Layer 9 of a small transformer language model trained on English Wikipedia (12 layers, counted from 0, width 64).
A neuron adds its activation times its output weights to the MLP's output. To switch it off is to set its activation to zero at one token and run the rest of the model.

Output weights of the MLP neurons that the questions are about. A number n stands for (n - 128) times 0.0037.
n17: 74, 112, 155, 176, 153, 157, 170, 123, 140, 42, 92, 96, 123, 102, 139, 108, 110, 89, 187, 149, 81, 103, 133, 197, 102, 152, 106, 133, 106, 133, 140, 172, 162, 123, 123, 115, 103, 128, 148, 158, 156, 84, 82, 110, 86, 111, 159, 134, 112, 89, 171, 145, 154, 139, 90, 154, 86, 128, 176, 108, 159, 160, 149, 115
n25: 89, 118, 101, 141, 122, 136, 142, 130, 182, 125, 131, 37, 102, 101, 144, 155, 81, 137, 63, 148, 150, 140, 182, 154, 68, 179, 137, 123, 122, 101, 123, 146, 175, 135, 184, 147, 143, 155, 117, 139, 98, 98, 112, 100, 107, 100, 173, 113, 119, 99, 170, 150, 188, 159, 95, 204, 63, 149, 153, 158, 94, 121, 22, 115
n27: 155, 124, 113, 179, 91, 99, 132, 108, 170, 139, 149, 108, 215, 114, 95, 136, 18, 206, 220, 97, 173, 131, 170, 171, 121, 189, 122, 126, 134, 70, 170, 97, 182, 191, 143, 124, 136, 135, 102, 72, 96, 57, 73, 172, 144, 78, 183, 59, 114, 141, 157, 120, 106, 61, 139, 164, 117, 109, 130, 125, 113, 95, 40, 76
n43: 53, 128, 134, 153, 49, 75, 120, 158, 62, 158, 146, 130, 114, 80, 121, 135, 157, 86, 103, 126, 109, 117, 151, 107, 170, 168, 152, 84, 77, 152, 174, 156, 135, 152, 153, 50, 173, 157, 149, 78, 82, 69, 118, 126, 119, 135, 191, 95, 104, 128, 88, 120, 119, 222, 188, 169, 189, 122, 126, 146, 156, 140, 65, 170
n45: 139, 102, 127, 119, 125, 153, 207, 53, 84, 123, 147, 149, 124, 143, 97, 120, 131, 129, 125, 128, 133, 108, 82, 117, 103, 107, 166, 162, 108, 150, 205, 125, 124, 100, 122, 148, 109, 104, 144, 158, 127, 109, 179, 156, 92, 94, 104, 132, 189, 105, 120, 112, 125, 134, 102, 111, 107, 119, 137, 153, 105, 128, 188, 168
n62: 125, 79, 148, 91, 139, 172, 86, 163, 98, 80, 153, 135, 158, 127, 98, 193, 116, 135, 172, 140, 190, 156, 83, 108, 155, 123, 86, 143, 101, 119, 124, 135, 158, 119, 128, 158, 130, 124, 131, 79, 88, 184, 149, 131, 147, 129, 131, 136, 71, 174, 84, 106, 50, 137, 102, 138, 127, 157, 152, 139, 75, 119, 249, 72
n69: 96, 119, 127, 178, 79, 168, 133, 137, 157, 83, 112, 189, 61, 131, 87, 101, 127, 105, 58, 132, 176, 161, 160, 115, 125, 114, 187, 172, 168, 134, 158, 204, 109, 99, 128, 124, 187, 200, 124, 83, 78, 162, 113, 154, 122, 127, 195, 165, 83, 97, 138, 89, 138, 112, 34, 105, 75, 117, 135, 166, 172, 118, 100, 100
n70: 122, 122, 124, 77, 116, 147, 79, 95, 118, 138, 174, 150, 134, 147, 126, 128, 172, 114, 172, 163, 104, 113, 94, 82, 134, 132, 135, 123, 60, 171, 69, 150, 141, 83, 140, 121, 157, 156, 195, 149, 148, 165, 135, 106, 138, 115, 138, 124, 123, 108, 86, 44, 110, 147, 147, 131, 157, 73, 102, 142, 116, 128, 228, 160
n100: 182, 132, 107, 167, 120, 120, 109, 130, 182, 103, 117, 77, 89, 135, 133, 115, 151, 171, 145, 128, 105, 110, 139, 98, 159, 117, 131, 121, 142, 100, 99, 128, 142, 122, 108, 167, 159, 119, 100, 177, 127, 87, 109, 128, 156, 107, 165, 138, 187, 151, 143, 128, 152, 120, 141, 102, 44, 147, 85, 138, 106, 124, 183, 72
n112: 137, 147, 146, 86, 75, 154, 94, 138, 84, 148, 128, 112, 144, 154, 91, 139, 127, 167, 167, 123, 106, 161, 158, 117, 131, 103, 93, 110, 89, 138, 145, 110, 147, 75, 132, 121, 149, 118, 134, 155, 175, 116, 126, 196, 171, 117, 137, 121, 111, 144, 99, 102, 130, 122, 84, 107, 68, 116, 149, 127, 161, 108, 221, 115
n130: 162, 107, 140, 110, 99, 101, 74, 178, 159, 162, 166, 170, 143, 174, 144, 74, 166, 168, 168, 92, 136, 101, 94, 99, 135, 123, 129, 197, 161, 87, 129, 121, 110, 136, 76, 108, 182, 107, 111, 135, 201, 80, 122, 104, 125, 127, 82, 77, 33, 125, 150, 159, 107, 146, 180, 124, 220, 157, 125, 117, 59, 121, 139, 115
n154: 117, 135, 105, 127, 106, 116, 81, 104, 146, 147, 153, 88, 55, 145, 106, 137, 86, 119, 93, 92, 127, 143, 134, 97, 145, 134, 108, 92, 79, 134, 136, 164, 206, 106, 98, 125, 145, 107, 111, 160, 175, 149, 167, 108, 147, 130, 135, 167, 147, 127, 143, 136, 133, 127, 107, 145, 101, 208, 173, 138, 122, 197, 119, 145
n164: 151, 132, 128, 151, 102, 112, 121, 127, 102, 123, 134, 117, 113, 137, 123, 98, 121, 146, 132, 131, 140, 132, 159, 105, 163, 109, 196, 102, 152, 105, 92, 109, 151, 91, 120, 112, 115, 109, 92, 140, 115, 128, 137, 125, 139, 144, 127, 105, 127, 113, 159, 117, 140, 183, 96, 118, 88, 111, 139, 145, 121, 120, 241, 132
n192: 157, 149, 143, 152, 134, 107, 121, 178, 115, 167, 113, 111, 118, 157, 155, 139, 101, 102, 143, 168, 98, 80, 163, 122, 142, 127, 137, 116, 101, 116, 145, 153, 143, 126, 118, 85, 69, 93, 128, 96, 60, 99, 186, 131, 134, 115, 106, 158, 135, 152, 158, 113, 144, 133, 75, 111, 91, 127, 166, 120, 134, 154, 142, 136
n234: 128, 148, 133, 123, 134, 119, 138, 116, 92, 121, 114, 139, 110, 81, 122, 134, 85, 120, 110, 146, 122, 136, 164, 145, 126, 156, 153, 136, 121, 128, 128, 157, 90, 45, 137, 119, 115, 115, 96, 85, 131, 141, 156, 156, 117, 148, 156, 164, 117, 132, 135, 134, 132, 124, 129, 155, 46, 117, 161, 113, 203, 106, 147, 128
n240: 81, 115, 83, 120, 154, 131, 69, 149, 108, 116, 128, 134, 98, 155, 159, 88, 172, 147, 135, 112, 169, 146, 87, 142, 183, 137, 126, 83, 169, 77, 131, 146, 160, 122, 136, 75, 106, 134, 125, 124, 97, 116, 124, 133, 154, 194, 97, 151, 148, 146, 128, 175, 110, 100, 152, 102, 132, 157, 80, 103, 113, 155, 218, 138

Each question names a token from some text and the token that comes next. It shows the activations a of the neurons there, in the order above. A number n stands for (n - 128) times 0.02.

Then comes g, the gradient of the next token's log-probability with respect to the MLP's output, scaled to length 1. A neuron's effect is roughly proportional to its activation times (output weights . g). A number n stands for (n - 128) times 0.0038.

"text", then "s"
a: 127, 127, 122, 121, 124, 127, 120, 126, 120, 120, 120, 125, 179, 120, 136, 125
g: 117, 101, 73, 184, 135, 95, 112, 138, 117, 97, 101, 102, 97, 101, 112, 130, 112, 126, 112, 168, 144, 126, 156, 168, 152, 165, 103, 58, 133, 125, 118, 139, 159, 148, 180, 117, 134, 181, 168, 129, 81, 119, 117, 116, 117, 49, 212, 97, 110, 183, 144, 188, 77, 146, 102, 171, 121, 163, 161, 133, 109, 152, 81, 114
Which neuron, switched off, raises the next token's probability most? n164

"te", then "bi"
a: 125, 127, 127, 128, 122, 124, 174, 131, 128, 140, 159, 120, 121, 124, 139, 128
g: 73, 155, 115, 85, 153, 62, 171, 124, 73, 140, 145, 155, 133, 122, 135, 78, 190, 132, 159, 113, 182, 131, 85, 98, 130, 127, 181, 136, 145, 99, 162, 182, 128, 126, 110, 100, 119, 163, 86, 133, 108, 126, 60, 140, 93, 133, 118, 53, 147, 130, 165, 101, 167, 117, 172, 124, 122, 97, 110, 110, 161, 189, 144, 170
Which neuron, switched off, raises the next token's probability most? n112

" This", then " de"
a: 149, 126, 120, 145, 120, 122, 125, 194, 138, 122, 122, 125, 122, 121, 122, 190
g: 117, 147, 81, 151, 178, 137, 118, 111, 148, 108, 164, 143, 192, 130, 205, 175, 146, 98, 160, 102, 104, 146, 154, 146, 145, 89, 127, 112, 82, 126, 104, 96, 123, 176, 125, 156, 152, 71, 123, 112, 133, 133, 97, 117, 88, 142, 176, 104, 160, 68, 118, 78, 99, 94, 202, 134, 149, 145, 61, 78, 157, 95, 153, 131
Which neuron, switched off, lowers the next token's probability most? n70

"op", then " Francis"
a: 128, 123, 127, 125, 121, 120, 126, 127, 127, 120, 128, 124, 139, 125, 124, 126
g: 136, 160, 110, 81, 194, 92, 179, 141, 86, 93, 147, 110, 163, 129, 103, 196, 158, 154, 126, 144, 191, 154, 110, 49, 133, 86, 114, 159, 85, 144, 76, 213, 86, 102, 89, 168, 129, 86, 119, 152, 130, 170, 116, 125, 107, 154, 139, 131, 116, 135, 153, 93, 139, 107, 113, 123, 109, 162, 106, 130, 140, 111, 152, 84
Which neuron, switched off, raises the next token's probability most? n62

" st", then "or"
a: 124, 120, 125, 125, 124, 128, 127, 128, 170, 123, 128, 122, 120, 128, 120, 122
g: 101, 79, 129, 96, 100, 114, 120, 108, 132, 103, 126, 98, 87, 178, 120, 154, 162, 113, 132, 136, 112, 104, 171, 114, 35, 113, 187, 133, 154, 133, 173, 112, 121, 83, 128, 215, 68, 173, 137, 128, 114, 130, 133, 70, 73, 144, 148, 136, 179, 85, 148, 150, 140, 144, 176, 135, 90, 171, 151, 101, 135, 134, 159, 163
Which neuron, switched off, lowers the next token's probability most? n100

" mi", then "li"
a: 120, 128, 126, 120, 121, 133, 120, 124, 129, 127, 121, 127, 157, 156, 138, 120
g: 151, 188, 105, 153, 99, 105, 134, 122, 122, 186, 124, 148, 139, 81, 119, 96, 138, 156, 122, 112, 120, 171, 128, 111, 84, 141, 152, 178, 104, 140, 92, 79, 163, 110, 141, 112, 155, 105, 208, 140, 131, 92, 136, 149, 69, 100, 75, 104, 122, 89, 143, 126, 95, 182, 178, 119, 155, 118, 186, 179, 123, 75, 151, 62
Which two neurons, each switched off alone, lower its probability most, in order? n164, n240

" B", then "ian"
a: 126, 126, 120, 121, 123, 123, 127, 123, 120, 124, 128, 121, 123, 179, 137, 128
g: 120, 208, 81, 133, 98, 108, 166, 122, 97, 131, 184, 126, 153, 99, 160, 75, 51, 120, 183, 113, 151, 143, 133, 145, 150, 97, 144, 153, 64, 101, 137, 173, 125, 88, 134, 120, 148, 136, 146, 109, 134, 114, 176, 154, 84, 161, 40, 165, 158, 86, 120, 88, 83, 154, 142, 103, 159, 156, 130, 149, 114, 142, 124, 132
Which two neurons, each switched off alone, lower its probability most, in order? n192, n100

"o", then " H"
a: 127, 125, 128, 124, 127, 191, 128, 123, 120, 163, 128, 120, 120, 121, 127, 120
g: 131, 134, 107, 100, 95, 120, 108, 127, 107, 100, 131, 139, 166, 155, 118, 84, 157, 74, 151, 116, 182, 110, 107, 62, 157, 96, 143, 119, 107, 105, 100, 184, 52, 114, 144, 137, 138, 108, 91, 95, 180, 210, 131, 162, 150, 173, 135, 177, 128, 153, 84, 98, 148, 131, 113, 178, 97, 117, 99, 98, 148, 156, 198, 160
Which two neurons, each switched off alone, lower its probability most, in order? n62, n112

"point", then "ment"
a: 127, 121, 127, 123, 122, 120, 120, 128, 124, 120, 126, 127, 123, 138, 122, 121
g: 156, 125, 151, 117, 163, 123, 137, 106, 136, 158, 101, 141, 105, 148, 105, 155, 92, 79, 161, 190, 105, 128, 70, 84, 64, 201, 169, 143, 141, 87, 123, 170, 135, 140, 116, 120, 196, 91, 103, 130, 137, 128, 86, 119, 191, 99, 151, 127, 119, 146, 191, 141, 91, 58, 137, 155, 147, 123, 124, 130, 53, 145, 123, 111
Which two neurons, each switched off alone, lower its probability most, in order? n112, n43

"71", then "."
a: 122, 121, 128, 127, 127, 128, 120, 127, 174, 142, 125, 127, 120, 130, 124, 124
g: 116, 24, 144, 95, 155, 131, 174, 150, 138, 105, 99, 116, 146, 106, 97, 158, 115, 164, 140, 150, 111, 152, 163, 106, 120, 144, 187, 151, 93, 114, 85, 121, 131, 148, 91, 95, 178, 132, 159, 206, 122, 83, 173, 151, 111, 129, 127, 140, 103, 88, 212, 130, 123, 69, 118, 116, 107, 108, 118, 107, 141, 157, 172, 81
Which neuron, switched off, lowers the next token's probability most? n100

"ty", then "ran"
a: 120, 126, 130, 120, 121, 123, 128, 136, 123, 120, 123, 126, 120, 177, 199, 121
g: 143, 123, 214, 140, 145, 119, 126, 154, 112, 95, 117, 143, 133, 107, 77, 120, 64, 72, 95, 84, 207, 139, 92, 164, 152, 177, 132, 194, 139, 185, 97, 147, 149, 151, 154, 112, 99, 144, 163, 159, 95, 134, 76, 111, 81, 91, 73, 90, 136, 153, 119, 150, 146, 154, 132, 148, 119, 127, 94, 165, 112, 89, 130, 127
Which neuron, switched off, raises the next token's probability most? n192

" to", then "o"
a: 127, 126, 126, 124, 122, 121, 128, 160, 124, 123, 128, 120, 125, 126, 131, 124
g: 125, 116, 170, 138, 128, 146, 144, 171, 126, 168, 127, 116, 120, 146, 162, 109, 103, 171, 96, 134, 113, 106, 113, 193, 104, 140, 71, 121, 131, 182, 179, 78, 123, 157, 131, 112, 149, 64, 140, 124, 92, 78, 66, 126, 146, 110, 188, 96, 113, 99, 164, 165, 156, 140, 128, 175, 122, 63, 112, 176, 107, 105, 55, 168
Which neuron, switched off, raises the next token's probability most? n70

"ra", then "y"
a: 128, 120, 126, 126, 126, 120, 127, 120, 122, 122, 126, 121, 121, 125, 123, 120
g: 155, 132, 135, 82, 103, 111, 91, 197, 128, 190, 146, 151, 118, 111, 121, 136, 79, 224, 132, 138, 162, 131, 141, 164, 139, 148, 169, 110, 127, 92, 155, 107, 165, 107, 126, 104, 101, 103, 65, 110, 120, 60, 70, 164, 123, 169, 177, 87, 62, 119, 91, 102, 140, 150, 165, 140, 115, 137, 148, 127, 88, 134, 150, 150
Which neuron, switched off, raises the next token's probability most? n164

"03", then " –"
a: 121, 120, 124, 123, 133, 128, 125, 127, 168, 121, 125, 124, 122, 121, 126, 120
g: 145, 132, 97, 135, 123, 133, 102, 166, 42, 74, 153, 194, 161, 124, 145, 112, 123, 103, 166, 157, 137, 118, 111, 128, 147, 35, 190, 117, 122, 146, 204, 164, 98, 134, 95, 105, 133, 83, 82, 154, 132, 145, 128, 148, 81, 113, 103, 167, 142, 122, 78, 133, 170, 151, 86, 121, 127, 160, 109, 114, 142, 114, 187, 130
Which neuron, switched off, lowers the next token's probability most? n25

"4", then ","
a: 123, 128, 127, 175, 206, 127, 127, 127, 120, 123, 120, 128, 120, 122, 120, 124
g: 140, 102, 140, 129, 208, 121, 151, 151, 146, 135, 172, 131, 84, 169, 132, 99, 94, 157, 84, 128, 113, 130, 112, 117, 106, 127, 175, 161, 153, 106, 135, 36, 148, 168, 151, 144, 106, 81, 191, 142, 84, 157, 110, 136, 149, 125, 166, 88, 142, 77, 143, 159, 124, 161, 88, 153, 78, 120, 155, 156, 64, 76, 106, 98
Which neuron, switched off, lowers the next token's probability most? n45

" as", then " a"
a: 127, 124, 122, 120, 122, 181, 122, 134, 123, 127, 122, 120, 192, 145, 120, 120
g: 102, 93, 126, 129, 103, 194, 62, 126, 133, 115, 106, 137, 73, 107, 154, 128, 128, 150, 178, 148, 164, 143, 155, 160, 118, 123, 136, 135, 128, 108, 82, 163, 91, 91, 113, 132, 143, 125, 128, 131, 92, 85, 177, 147, 86, 169, 112, 180, 138, 164, 52, 85, 130, 154, 112, 51, 156, 218, 129, 156, 108, 150, 134, 146
Which neuron, switched off, lowers the next token's probability most? n62

"amp", then "a"
a: 122, 126, 125, 120, 122, 145, 137, 124, 127, 130, 203, 125, 124, 191, 121, 139
g: 200, 144, 168, 166, 72, 127, 75, 153, 156, 96, 122, 126, 118, 179, 142, 140, 107, 136, 103, 72, 125, 122, 160, 136, 109, 208, 115, 139, 128, 219, 143, 162, 136, 170, 73, 121, 68, 108, 105, 98, 146, 104, 98, 81, 127, 138, 143, 108, 161, 117, 124, 110, 174, 130, 155, 117, 138, 123, 111, 94, 108, 85, 83, 169
Which two neurons, each switched off alone, lower its probability most, in order? n130, n192

" E", then "cc"
a: 154, 128, 120, 120, 125, 128, 120, 131, 174, 120, 148, 121, 122, 130, 164, 129
g: 51, 145, 127, 94, 177, 174, 179, 191, 110, 119, 117, 177, 108, 120, 71, 121, 144, 74, 100, 171, 121, 146, 115, 108, 141, 83, 119, 108, 61, 88, 134, 162, 153, 174, 114, 105, 109, 154, 162, 105, 180, 97, 109, 131, 123, 177, 132, 158, 160, 83, 161, 142, 84, 145, 156, 151, 121, 141, 107, 146, 77, 114, 165, 99
Which neuron, switched off, lowers the next token's probability most? n17

" T", then "it"
a: 120, 126, 137, 120, 121, 126, 126, 120, 141, 130, 124, 129, 120, 127, 166, 136
g: 131, 131, 91, 176, 140, 115, 114, 104, 144, 196, 126, 89, 55, 94, 96, 115, 99, 153, 121, 123, 112, 95, 114, 200, 108, 114, 145, 84, 149, 70, 110, 127, 131, 146, 86, 188, 118, 101, 157, 94, 137, 107, 162, 96, 113, 185, 169, 159, 146, 118, 161, 121, 113, 104, 210, 137, 142, 166, 147, 163, 86, 172, 132, 82
Which two neurons, each switched off alone, lower its probability most, in order? n100, n70

" 1", then "000"
a: 193, 128, 122, 128, 121, 128, 121, 124, 142, 123, 128, 122, 121, 120, 169, 122
g: 175, 113, 90, 110, 141, 105, 137, 149, 116, 150, 103, 149, 98, 141, 163, 81, 245, 97, 55, 118, 93, 170, 111, 125, 162, 185, 141, 152, 102, 141, 147, 143, 172, 119, 178, 92, 148, 155, 89, 146, 122, 69, 145, 161, 134, 124, 137, 129, 126, 83, 140, 96, 128, 125, 106, 62, 108, 81, 109, 171, 140, 103, 149, 138
Which neuron, switched off, raises the next token's probability most? n17

" only", then " do"
a: 125, 127, 121, 166, 120, 124, 128, 120, 122, 123, 124, 120, 120, 125, 125, 125
g: 103, 96, 117, 73, 148, 118, 159, 140, 147, 136, 161, 160, 110, 116, 123, 96, 134, 182, 139, 180, 114, 133, 104, 82, 144, 75, 171, 166, 95, 119, 149, 155, 111, 135, 159, 69, 148, 166, 131, 163, 194, 75, 124, 131, 72, 131, 88, 71, 68, 96, 135, 152, 153, 171, 119, 132, 162, 133, 183, 85, 161, 144, 113, 73
Which neuron, switched off, lowers the next token's probability most? n43

"te", then " |"
a: 128, 124, 127, 122, 124, 120, 120, 120, 125, 169, 121, 122, 120, 121, 127, 120
g: 92, 82, 132, 158, 98, 172, 130, 140, 177, 95, 122, 167, 151, 117, 115, 172, 65, 113, 181, 154, 35, 108, 156, 61, 127, 112, 182, 91, 120, 120, 122, 68, 127, 152, 69, 137, 130, 116, 166, 148, 157, 101, 157, 157, 134, 164, 99, 140, 139, 135, 80, 175, 110, 130, 97, 137, 114, 169, 179, 132, 96, 124, 152, 138
Which neuron, switched off, lowers the next token's probability most? n112

"u", then " Gra"
a: 121, 126, 126, 128, 126, 123, 122, 120, 121, 140, 127, 120, 120, 126, 121, 121
g: 133, 165, 134, 39, 160, 103, 157, 132, 134, 94, 114, 99, 136, 117, 125, 139, 172, 104, 113, 157, 154, 175, 151, 62, 128, 86, 113, 132, 142, 145, 128, 194, 114, 85, 113, 111, 124, 88, 85, 72, 181, 189, 113, 184, 136, 122, 106, 139, 106, 142, 68, 62, 139, 143, 136, 136, 145, 123, 132, 116, 165, 141, 203, 134
Which neuron, switched off, lowers the next token's probability most? n112

" Sa", then "c"
a: 120, 120, 128, 123, 120, 120, 123, 121, 124, 120, 127, 121, 120, 158, 126, 127
g: 102, 122, 121, 180, 140, 134, 75, 108, 171, 130, 81, 80, 122, 161, 183, 135, 158, 148, 139, 125, 76, 113, 145, 133, 121, 111, 132, 58, 116, 93, 196, 186, 165, 97, 140, 151, 110, 103, 118, 144, 119, 114, 56, 125, 136, 159, 190, 171, 191, 118, 147, 92, 94, 108, 171, 163, 99, 114, 111, 115, 77, 153, 148, 102
Which neuron, switched off, lowers the next token's probability most? n192

"ro", then "x"
a: 122, 127, 128, 128, 128, 124, 169, 125, 136, 121, 120, 122, 120, 120, 122, 120
g: 161, 105, 93, 174, 189, 209, 123, 143, 181, 100, 110, 170, 141, 99, 86, 104, 138, 131, 132, 91, 113, 206, 132, 121, 201, 119, 123, 93, 121, 135, 109, 142, 97, 139, 59, 93, 136, 113, 67, 124, 162, 112, 127, 151, 150, 142, 128, 106, 101, 158, 94, 40, 158, 107, 121, 113, 138, 156, 138, 144, 166, 108, 125, 122
Which neuron, switched off, lowers the next token's probability most? n69

" the", then " "
a: 120, 127, 120, 207, 159, 130, 127, 162, 120, 121, 121, 124, 125, 139, 121, 140
g: 103, 84, 124, 216, 133, 122, 103, 107, 98, 146, 119, 135, 117, 113, 139, 146, 101, 177, 188, 106, 108, 218, 131, 61, 133, 125, 111, 161, 111, 115, 120, 136, 173, 112, 136, 65, 181, 162, 175, 152, 121, 148, 97, 118, 112, 116, 124, 112, 146, 138, 158, 138, 78, 139, 99, 79, 129, 69, 158, 126, 195, 86, 112, 129
Which neuron, switched off, lowers the next token's probability most? n43

" Ar", then "ch"
a: 126, 124, 128, 122, 120, 120, 125, 121, 127, 120, 120, 125, 126, 121, 122, 124
g: 156, 84, 116, 181, 189, 104, 152, 117, 142, 100, 110, 118, 68, 194, 107, 88, 202, 120, 92, 179, 61, 128, 152, 106, 114, 106, 149, 133, 163, 90, 128, 128, 166, 129, 141, 164, 138, 113, 97, 131, 96, 158, 143, 173, 186, 147, 176, 161, 124, 87, 175, 88, 114, 98, 103, 128, 144, 117, 101, 132, 107, 96, 101, 80
Which neuron, switched off, lowers the next token's probability most? n43

"n", then "ce"
a: 128, 125, 128, 126, 122, 121, 121, 120, 120, 123, 127, 121, 200, 127, 120, 120
g: 140, 128, 114, 101, 166, 114, 77, 144, 189, 138, 125, 131, 91, 174, 179, 164, 129, 95, 142, 200, 154, 149, 192, 93, 103, 87, 93, 119, 155, 121, 93, 93, 171, 153, 127, 77, 99, 76, 140, 92, 100, 81, 102, 189, 156, 139, 147, 137, 164, 167, 110, 113, 136, 64, 158, 132, 94, 159, 115, 148, 115, 127, 135, 75
Which neuron, switched off, lowers the next token's probability most? n45

"ip", then "le"
a: 124, 124, 121, 120, 121, 125, 120, 123, 121, 122, 120, 120, 120, 150, 123, 128
g: 132, 72, 132, 176, 134, 158, 120, 99, 125, 132, 116, 171, 109, 164, 148, 138, 65, 128, 57, 102, 113, 166, 153, 139, 119, 152, 187, 124, 198, 143, 126, 96, 154, 135, 122, 71, 106, 116, 205, 99, 150, 89, 139, 126, 80, 97, 105, 148, 56, 50, 91, 145, 168, 146, 137, 169, 144, 133, 140, 146, 129, 132, 125, 144
Which neuron, switched off, lowers the next token's probability most? n100

"c", then "ade"
a: 128, 147, 127, 128, 127, 121, 128, 123, 121, 121, 124, 120, 130, 126, 141, 120
g: 144, 204, 88, 126, 97, 153, 84, 107, 136, 123, 134, 133, 145, 159, 146, 47, 92, 144, 134, 128, 112, 163, 128, 121, 132, 202, 126, 103, 126, 115, 77, 106, 133, 146, 118, 65, 147, 108, 89, 114, 170, 89, 167, 185, 121, 169, 96, 123, 133, 135, 170, 118, 173, 84, 125, 105, 92, 110, 111, 175, 136, 202, 87, 163
Which neuron, switched off, lowers the next token's probability most? n62

"no", then "te"
a: 128, 155, 128, 122, 120, 120, 128, 123, 127, 120, 127, 125, 145, 124, 134, 122
g: 121, 108, 160, 136, 157, 123, 172, 135, 102, 208, 132, 169, 129, 152, 96, 68, 110, 117, 158, 169, 157, 158, 139, 134, 108, 138, 104, 151, 121, 119, 109, 159, 120, 148, 113, 79, 124, 98, 57, 133, 74, 83, 127, 147, 129, 102, 173, 168, 193, 136, 86, 81, 100, 102, 183, 125, 127, 169, 131, 68, 109, 141, 176, 69
Which neuron, switched off, raises the next token's probability most? n25

" Me", then "tro"
a: 120, 128, 124, 125, 123, 121, 122, 120, 122, 125, 124, 120, 120, 123, 163, 120
g: 102, 102, 88, 110, 113, 147, 159, 159, 150, 129, 141, 132, 100, 137, 189, 128, 100, 101, 175, 177, 139, 120, 136, 193, 119, 159, 92, 67, 107, 110, 97, 89, 159, 75, 152, 136, 173, 89, 117, 93, 128, 158, 142, 215, 118, 121, 140, 165, 187, 108, 100, 89, 63, 146, 115, 95, 125, 160, 132, 114, 157, 72, 165, 112
Which neuron, switched off, lowers the next token's probability most? n234

" life", then " and"
a: 126, 138, 125, 126, 147, 125, 128, 128, 120, 120, 126, 120, 120, 121, 124, 123
g: 159, 147, 124, 151, 100, 117, 165, 171, 183, 84, 119, 82, 76, 124, 132, 81, 134, 179, 96, 121, 130, 118, 128, 88, 104, 92, 83, 145, 134, 169, 82, 72, 121, 177, 155, 156, 127, 168, 166, 132, 156, 144, 89, 160, 107, 190, 67, 117, 154, 107, 139, 118, 160, 161, 104, 113, 96, 127, 131, 159, 131, 71, 200, 100
Which neuron, switched off, raises the next token's probability most? n100

" 17", then "85"
a: 162, 127, 126, 125, 122, 128, 128, 128, 131, 120, 126, 121, 120, 120, 153, 121
g: 131, 113, 110, 123, 124, 127, 118, 101, 140, 124, 200, 112, 116, 182, 184, 74, 115, 89, 82, 159, 156, 123, 161, 92, 126, 161, 121, 118, 118, 152, 66, 78, 136, 136, 131, 129, 132, 162, 124, 104, 135, 129, 159, 149, 178, 193, 138, 199, 119, 114, 116, 94, 94, 181, 96, 71, 138, 154, 46, 132, 180, 129, 102, 97
Which neuron, switched off, raises the next token's probability most? n17

"30", then ")"
a: 120, 123, 125, 120, 155, 128, 125, 127, 168, 128, 122, 126, 129, 120, 125, 131
g: 169, 179, 129, 158, 182, 119, 100, 103, 138, 155, 175, 160, 165, 161, 170, 122, 114, 94, 129, 94, 95, 93, 94, 93, 191, 90, 91, 111, 128, 129, 177, 164, 89, 148, 153, 159, 88, 101, 117, 178, 129, 198, 140, 62, 128, 167, 104, 92, 114, 114, 75, 104, 148, 172, 103, 105, 113, 87, 150, 102, 102, 127, 100, 149
Which neuron, switched off, raises the next token's probability most? n100

"now", then " that"
a: 125, 127, 120, 120, 123, 127, 124, 123, 127, 146, 122, 126, 125, 141, 127, 127
g: 154, 162, 109, 86, 190, 142, 147, 73, 149, 165, 124, 69, 84, 201, 127, 118, 118, 168, 169, 129, 113, 144, 89, 133, 162, 102, 102, 145, 188, 81, 86, 96, 111, 128, 120, 167, 113, 94, 121, 113, 188, 136, 168, 131, 172, 104, 104, 143, 162, 146, 160, 118, 150, 95, 114, 89, 81, 111, 141, 132, 97, 126, 174, 58
Which neuron, switched off, lowers the next token's probability most? n43

" by", then " me"
a: 126, 128, 123, 121, 121, 122, 128, 120, 126, 125, 128, 130, 130, 131, 127, 121
g: 90, 122, 140, 203, 136, 132, 119, 99, 114, 182, 114, 157, 92, 76, 129, 203, 127, 117, 93, 115, 114, 178, 111, 172, 132, 123, 156, 114, 117, 109, 205, 130, 181, 143, 86, 84, 142, 181, 109, 164, 116, 101, 107, 46, 115, 157, 125, 125, 108, 149, 166, 114, 69, 108, 135, 116, 135, 67, 172, 116, 118, 147, 135, 131
Which neuron, switched off, raises the next token's probability most? n43

")", then "\n"
a: 120, 128, 125, 120, 133, 121, 126, 128, 120, 128, 126, 122, 122, 125, 125, 121
g: 186, 146, 65, 181, 159, 93, 136, 122, 151, 164, 84, 126, 142, 152, 162, 140, 144, 84, 139, 146, 140, 124, 176, 129, 99, 133, 135, 168, 185, 109, 199, 145, 145, 98, 190, 132, 113, 91, 86, 102, 132, 86, 122, 64, 182, 114, 140, 153, 137, 130, 100, 144, 95, 91, 154, 102, 102, 85, 47, 129, 97, 116, 122, 127
Which neuron, switched off, lowers the next token's probability most? n62

" |", then " Pi"
a: 120, 127, 128, 122, 124, 120, 123, 126, 166, 126, 123, 140, 122, 124, 123, 120
g: 108, 145, 103, 79, 114, 68, 143, 170, 94, 82, 101, 140, 129, 97, 140, 139, 156, 164, 103, 138, 110, 158, 107, 179, 128, 142, 173, 96, 118, 183, 158, 207, 130, 72, 137, 86, 135, 101, 138, 148, 106, 157, 30, 126, 145, 81, 177, 74, 142, 89, 170, 135, 139, 161, 104, 139, 122, 154, 149, 114, 154, 162, 122, 122
Which neuron, switched off, raises the next token's probability most? n17

".", then " As"
a: 122, 124, 121, 120, 151, 121, 126, 128, 166, 125, 128, 122, 122, 132, 126, 126
g: 109, 182, 138, 60, 93, 80, 167, 149, 135, 93, 148, 131, 154, 104, 99, 123, 159, 154, 146, 113, 105, 78, 113, 201, 180, 182, 110, 72, 68, 128, 92, 143, 93, 147, 125, 165, 158, 128, 201, 115, 173, 107, 143, 135, 111, 87, 156, 126, 128, 158, 95, 162, 91, 126, 95, 125, 80, 173, 98, 123, 153, 145, 124, 135
Which neuron, switched off, lowers the next token's probability most? n100